Layer 8 of a small transformer language model trained on English Wikipedia (17 layers, counted from 0, width 64).
Take only the direct path to the model's output, skipping the later layers: a vector added to the residual stream pushes a token's score in proportion to its dot product with that token's output vector.

Output vectors of the tokens that the questions are about. A number n stands for n times 0.0042.
"its": 48 -73 -42 -20 127 6 -106 -21 120 -88 -144 -60 -26 123 120 -15 208 16 -15 -242 -99 121 -56 -192 172 -27 -73 -31 -35 -216 161 -26 72 -22 -34 68 210 134 -93 -57 22 -43 -36 -118 -86 22 -53 77 -38 40 -28 -87 -204 303 337 10 -91 73 118 -121 36 -121 110 -89
"erg": 212 226 -182 -42 -65 -45 -175 63 -7 -35 -119 125 -38 -50 113 119 -105 45 -78 -11 10 130 -141 78 -6 -5 -111 119 -199 -69 -25 -12 135 335 53 -153 81 169 72 132 186 35 -66 -121 102 -47 -77 203 -13 -132 -91 -20 -67 -54 301 -136 68 16 -359 39 24 -14 195 67
"==\n\n": -51 95 67 -311 32 -78 132 -41 -35 -140 -115 173 67 -71 126 147 43 185 -150 -288 153 8 -242 -192 34 -4 94 -6 -290 83 96 -235 92 188 -111 -163 55 93 101 118 68 -78 -67 -89 407 201 -23 -26 -283 -120 -41 -157 113 -71 127 -185 -91 -49 -153 -49 -25 -126 215 -167
"imes": -46 228 -53 -149 -22 111 38 -157 -9 -109 -281 194 -59 -126 125 -135 129 247 -107 -186 182 -106 -59 -199 -53 60 -92 -31 36 65 102 -184 156 149 218 -296 5 101 80 236 85 -169 -204 -99 9 147 29 -9 -285 -116 74 -70 -123 -6 273 -74 -200 137 50 -268 242 -374 47 -27
"red": -25 -3 -237 -159 -6 -178 -104 95 92 12 -176 189 -193 -129 244 -1 -11 190 73 136 -86 175 -106 -247 136 183 150 49 66 -86 78 -214 -153 -36 -9 -180 -115 -30 177 -31 34 -122 -177 198 10 26 -3 -94 -105 -200 -38 -76 -78 -59 394 87 -52 95 -54 -140 -79 113 -9 -24
"outh": 316 303 -21 119 190 -17 111 260 -6 -76 -225 -47 48 47 183 238 -242 45 -66 -286 -160 -17 -14 86 -143 24 63 50 36 -76 33 -95 257 -8 19 -116 23 166 232 288 -237 27 47 -107 -84 41 126 139 -28 -189 89 -166 -147 -62 305 43 -63 378 -160 -352 118 -211 422 137
"ath": -56 40 -285 -35 86 3 11 -37 102 -7 144 32 77 153 235 -122 -90 201 -98 -32 37 199 -62 116 217 122 -38 6 -32 -15 97 -90 -2 -40 144 42 168 -48 -3 -26 -66 -84 18 -106 247 -49 99 -52 75 17 121 59 -155 -102 268 12 42 168 10 -179 32 60 -153 36
"ce": 260 19 -79 -55 240 181 -67 73 216 -20 -14 301 -220 -20 104 -134 -193 122 -45 41 62 114 -161 37 -286 50 25 -193 -61 30 139 -137 61 134 69 -142 165 45 266 92 53 53 -181 -105 57 -5 14 9 -17 230 -7 -212 135 172 194 301 172 -109 -65 -120 -35 -22 -55 -19
"°": 44 145 -149 -26 219 -46 80 21 182 -226 -25 182 46 51 275 -21 9 126 -257 -253 3 217 -86 -12 120 199 -82 19 20 78 -111 -221 139 126 -4 -286 33 272 299 27 -183 -140 -31 8 -11 -181 -118 -97 -41 -322 -92 38 99 40 95 -128 -101 -46 -65 25 14 -131 117 29
"ff": 68 -41 -155 -127 -119 21 27 -12 346 -18 -1 240 25 247 67 -145 6 197 57 -183 -34 273 -98 4 -106 285 120 -170 -184 64 103 121 228 106 34 -22 78 -47 53 57 130 0 -18 -83 -38 -94 17 213 -175 11 -52 -1 47 -45 264 168 31 78 114 -255 -30 -27 268 -66
" than": 142 381 -131 -174 260 -102 -3 152 122 -107 -149 217 -78 67 226 86 24 213 -212 -88 -79 26 73 39 -160 132 281 135 -394 -28 -6 -80 161 212 34 -208 -166 -32 138 92 -13 -72 -335 96 96 17 -2 -181 -312 -157 262 -230 -143 197 11 -191 -16 162 -312 -69 -168 -205 214 1
"x": 222 6 6 -133 -17 161 -4 9 44 -50 -35 229 -4 7 150 -47 154 61 -109 13 38 223 -180 113 -22 100 110 -81 -143 -57 -41 127 113 148 106 -4 -24 246 43 5 -75 -43 -46 -80 -12 -127 112 105 -7 30 73 11 180 -111 180 106 7 58 24 -12 -159 -29 -45 45
" •": 160 303 74 21 -5 -15 -25 191 63 -171 -84 155 -190 -95 117 -48 -149 113 94 -108 322 64 120 -77 272 32 -111 -18 -180 165 82 -109 138 -25 134 70 94 277 255 200 -118 37 -9 29 189 -8 -100 68 -240 83 18 -142 -186 193 99 -4 -76 -120 61 -14 126 -185 82 126
"uary": -173 60 73 -264 -15 82 96 12 89 -98 232 268 24 303 35 -32 299 89 74 -92 193 -70 -76 -4 -201 378 70 218 -37 225 262 -96 110 140 296 27 71 34 29 129 22 -46 -73 19 476 -207 30 4 41 -236 209 -259 -326 148 370 -65 -12 36 -279 9 246 -159 219 168
"way": -100 187 3 33 186 96 -150 268 223 -24 -198 -62 81 173 37 -99 -253 140 268 4 233 72 -29 -39 -133 138 -49 22 -120 60 244 7 203 -119 99 -138 -51 -38 66 7 -134 -3 -20 -15 -91 -47 -134 -173 -168 -33 -67 -140 -236 -101 162 -106 -24 99 -53 -122 -151 -144 200 -90
"ford": -156 251 159 -4 57 126 73 -9 196 -54 212 155 -121 46 110 190 -133 143 -65 -42 15 111 65 -66 -192 -16 162 13 -305 18 12 307 123 193 -107 2 34 135 161 61 -85 -20 64 -111 50 -58 98 113 -67 20 -83 -251 -158 171 294 -37 -128 251 57 -13 -57 -326 146 -40
"ach": 66 130 -78 72 1 45 -6 80 -117 -20 167 -136 52 235 -78 126 24 203 -197 25 84 124 18 12 -63 42 -48 -68 -219 -60 50 103 20 113 47 -80 72 219 34 29 -18 -28 -83 -34 0 112 56 242 113 79 -48 33 18 -155 233 -28 -134 183 20 -266 111 -67 99 132
"ain": 7 140 150 28 35 -83 4 -40 -169 -40 -163 -62 -44 156 -114 165 -221 202 142 131 24 -106 142 -212 52 27 93 143 78 -14 -28 -62 143 -33 247 -86 100 -162 -122 -71 83 50 -31 -83 216 242 -40 80 -8 41 43 -26 -229 234 240 -83 95 52 -279 -73 54 -193 -6 24
"ence": 9 233 62 -131 -14 -107 61 212 272 -81 -83 104 50 -167 -150 -13 93 172 -40 -275 -73 157 32 -136 27 196 279 114 -175 -25 63 13 -129 -71 70 -58 -125 128 83 -139 179 -33 -27 44 88 -107 -184 -41 -44 62 147 -50 -182 216 303 -29 114 106 -51 -37 264 -387 -154 180
"on": -15 106 30 68 -90 -56 -22 34 180 71 110 150 -238 -66 29 -7 -95 -30 -94 15 -219 -91 53 80 97 -24 15 19 -87 33 -102 -58 -18 47 -118 124 67 -81 30 146 55 -80 -211 -69 -21 16 163 110 -94 -137 83 -66 -92 -23 197 91 129 60 65 -52 175 45 115 111
"ian": -89 140 -77 170 -90 9 -74 -240 43 16 -5 -113 -58 -100 -23 18 -124 88 -79 -55 166 47 66 -154 -18 201 61 -72 -149 268 23 -219 107 -30 80 -98 180 -71 -11 -118 14 -60 4 -114 50 112 -93 93 -119 -98 10 -52 -3 81 170 -134 13 83 -208 50 136 50 36 307
"hip": 18 249 3 -140 -31 -199 127 8 217 -67 162 259 157 396 228 103 -123 359 186 -192 53 301 -3 152 24 32 144 17 43 153 279 -69 120 105 26 -277 -37 73 257 234 70 171 -70 187 220 230 233 43 6 -2 214 -174 -8 -4 108 -124 -155 108 -286 -143 93 -222 154 236
"ara": 27 146 -157 -111 -37 -119 -49 149 -106 -1 -114 151 -105 139 153 115 -113 48 -162 -16 213 -106 -65 -66 -95 42 143 45 -97 61 11 -210 58 183 -5 -1 157 50 83 38 -148 -55 -2 -81 12 76 128 -2 99 -111 -31 -60 -65 147 262 -17 -50 41 -156 -286 339 -53 -2 140
"duced": 224 45 -446 -27 -41 223 -78 13 155 -185 -219 73 -277 11 -40 257 -147 246 -80 -18 172 197 -210 53 8 89 88 -44 -192 -5 -60 -277 13 94 294 22 -16 95 149 98 31 -32 -101 6 50 145 108 -7 -74 -21 33 3 -215 18 160 -52 1 97 92 -114 -152 -3 125 -166
"-": -8 47 -2 71 3 98 -128 -64 -44 -23 23 -7 17 -43 -64 14 4 66 63 -2 106 192 76 -12 -12 131 -5 -163 -18 -89 44 45 -67 -33 -55 59 -107 -144 34 -117 81 -160 35 105 -70 -124 -51 52 -92 38 -46 13 45 -41 -17 44 57 59 -37 27 139 4 81 -43

Each question shows what one neuron of this layer's MLP adds at an activation of 1. A number n stands for n times 0.0011.

n47: 65 -61 86 -57 -122 94 -122 -57 57 280 -18 39 43 116 -3 -85 55 21 19 51 -18 152 91 -20 -57 8 -101 -70 46 227 20 7 85 -38 -76 108 165 9 143 9 207 -106 210 -127 -44 -55 -2 91 208 -36 -167 156 49 -80 -143 -78 55 -135 -189 -115 -15 131 34 4
Pushed down most: " than"

n36: -12 44 15 -61 36 24 -177 132 142 96 1 -77 -7 124 87 60 -162 17 8 83 -49 -35 -40 -116 76 -110 -105 6 3 25 -114 83 -78 20 32 60 163 -172 95 218 -31 -52 55 3 -399 -236 115 323 158 3 -94 188 -105 -117 77 31 -33 -177 128 -57 245 211 56 -50
Pushed up most: "on"

n159: -220 -86 37 20 149 33 294 71 7 -197 -122 -9 68 -23 281 193 30 85 56 47 183 0 89 116 -34 366 -187 -29 -281 -16 -27 -151 183 -263 -45 -26 3 -101 -113 180 114 44 -94 -105 301 45 -216 -117 -43 -146 145 -8 37 -88 -23 67 106 56 -115 -120 133 93 -28 -40
Which three tokens does it push up most, strongest first? "uary", "==\n\n", " than"

n142: 3 -182 166 -239 5 130 -79 62 49 -61 71 185 95 -123 -180 67 173 -79 100 -40 102 99 -138 -127 -122 -162 -94 -41 118 -41 -47 -54 -30 1 -110 77 15 -120 272 -338 224 279 104 -183 8 59 -28 -170 81 -79 244 -165 -109 52 49 42 68 -130 -17 5 -137 92 -107 -215
Pushed down most: "outh"

n96: 178 -88 19 128 -106 130 -6 -52 -4 102 -87 108 -25 49 139 -14 116 -165 101 74 34 74 -54 -31 123 -141 -65 -76 -99 -53 77 58 106 184 -41 133 81 -167 64 8 -153 137 59 -40 56 213 110 97 -50 76 176 186 113 69 214 26 -194 98 -78 89 58 57 -61 77
Which two tokens does it push up most, strongest first? "x", "its"

n223: 59 93 36 52 33 78 -35 79 -106 230 -84 25 121 146 -77 4 129 -30 120 -74 47 10 -12 -136 7 -15 5 34 2 84 25 -116 68 -257 0 -55 -89 -141 -58 0 -5 -16 1 135 -68 201 58 70 -135 49 -234 25 37 29 -352 -76 -32 -68 59 129 -66 -48 147 -29
Pushed down most: "ath"

n210: 157 76 262 185 -63 -16 -7 -102 156 104 -197 -23 155 17 -192 321 81 233 129 -48 -32 -40 80 282 119 23 -174 25 -86 -55 -24 -51 159 55 -59 49 -100 53 -1 -10 67 77 120 -144 -2 -170 -121 15 -26 -27 123 13 262 13 144 -46 211 -70 6 1 113 -15 -158 89
Which two tokens does it push up most, strongest first? "ence", "erg"

n197: -246 265 -76 11 -106 25 223 25 104 34 148 -84 154 -33 -87 -158 -116 -4 128 -59 34 66 -11 -48 5 -50 -89 10 84 -25 5 -92 43 -70 -188 80 184 11 73 68 108 58 -264 -40 -196 23 164 136 23 21 -141 72 105 -5 96 -109 -98 16 -54 29 -191 -130 -115 -38
Which two tokens does it push up most, strongest first? "hip", "ford"

n252: 77 -75 -69 184 -59 51 -210 -67 35 186 11 17 202 43 88 -31 161 -7 -17 -118 40 -42 -178 55 -6 35 63 54 -25 -328 -93 -241 -145 -119 27 156 154 36 94 -4 42 -95 26 69 41 -104 168 33 62 188 130 88 -67 93 87 59 195 -101 32 -17 -85 183 -75 -20
Which two tokens does it push up most, strongest first? "ath", "its"

n250: 40 -69 -73 60 1 -18 153 78 4 0 172 -163 37 25 231 50 -67 14 79 203 19 27 26 -7 -300 23 72 123 38 -268 175 74 79 -41 -25 -347 -105 39 16 -85 -84 -214 11 -62 -7 -100 139 174 -77 24 -149 -65 10 147 -220 99 -192 -85 94 -3 -32 6 61 -26
Pushed up most: "ford"

n255: 14 -26 28 98 88 -59 62 -28 15 -196 -14 -9 14 -279 -26 -172 17 8 -185 -12 -147 -253 111 160 -10 -93 101 -21 27 117 -241 -112 25 -210 139 -42 177 -113 -48 -16 50 -78 -188 -28 -4 140 169 2 0 34 5 -169 47 0 -13 9 86 94 226 -186 -61 -190 -14 -266
Which two tokens does it push up most, strongest first? "imes", "on"

n160: -34 143 142 -100 100 -24 -234 30 -55 16 80 -189 164 186 -191 123 -107 16 15 -66 212 -178 47 40 23 -37 -92 -42 -32 -204 -75 -23 -246 56 93 -88 -132 -47 96 -134 -18 -23 -157 65 -194 -84 -164 103 -25 127 79 84 99 14 110 -48 36 -172 -5 -7 -219 44 -54 -228
Pushed up most: "way"

n193: -133 -16 23 56 43 -180 -210 19 143 -49 430 101 3 89 -290 -35 -128 -49 0 -49 -311 -36 125 -11 -79 -189 61 -30 1 180 -68 -30 87 -11 -26 -136 -38 -77 36 124 100 119 -23 -16 -90 -119 149 42 -12 -112 -123 27 218 28 251 36 8 186 41 -322 -135 -69 32 38
Pushed down most: " •"

n209: 78 -67 68 -141 -30 153 -68 -37 -6 -108 -214 48 36 3 187 -227 179 -145 156 16 81 -86 -145 62 -156 75 93 116 221 134 21 -6 57 -209 -174 206 9 -158 109 -205 -136 35 44 27 45 224 -62 -124 -72 15 63 -25 -50 161 -64 -102 170 62 137 119 -78 -27 -32 85
Pushed down most: "ach"

n195: 56 -8 -141 96 72 -76 75 -155 45 -50 10 152 -263 5 -65 70 50 40 -35 -68 155 50 89 84 41 107 2 -30 61 31 72 -39 -74 142 86 -314 76 -47 -184 -118 -203 95 -34 73 132 -17 95 -61 -111 46 -64 -126 298 3 -18 197 -110 -92 -48 -95 -96 -79 11 73
Pushed up most: "ce"

n128: -32 53 -59 56 -65 -6 34 -47 66 54 -129 -48 -73 -134 -124 -163 90 -93 132 13 100 -16 -142 97 66 79 -37 -164 46 -9 16 -77 22 -142 100 113 113 -149 -7 -139 61 -56 -88 110 -15 269 32 -81 -119 50 176 199 -52 95 -114 -77 3 -16 51 -28 7 102 -41 -189
Pushed up most: "duced"

n91: -11 2 -45 -93 175 -89 -166 -156 125 -37 -240 42 -52 -128 65 -141 183 116 83 -29 -4 -200 -120 -125 167 128 145 64 161 -75 -154 -73 -132 -151 -113 34 99 45 166 111 107 278 -52 106 -113 -15 116 144 -194 24 81 -9 -84 -139 -14 94 22 -5 27 -93 -158 -78 106 13
Pushed down most: "ach"

n123: 123 78 10 128 -168 -51 -3 -208 115 -68 108 -205 -193 161 -103 -100 98 100 227 114 -96 10 66 186 324 16 117 -1 -18 -119 166 -121 -23 84 -187 -118 -218 52 -18 -25 -47 1 -145 -67 -127 -74 72 67 -118 53 42 16 93 -112 -35 -101 -146 249 -145 -77 3 77 145 -89
Pushed down most: "ce"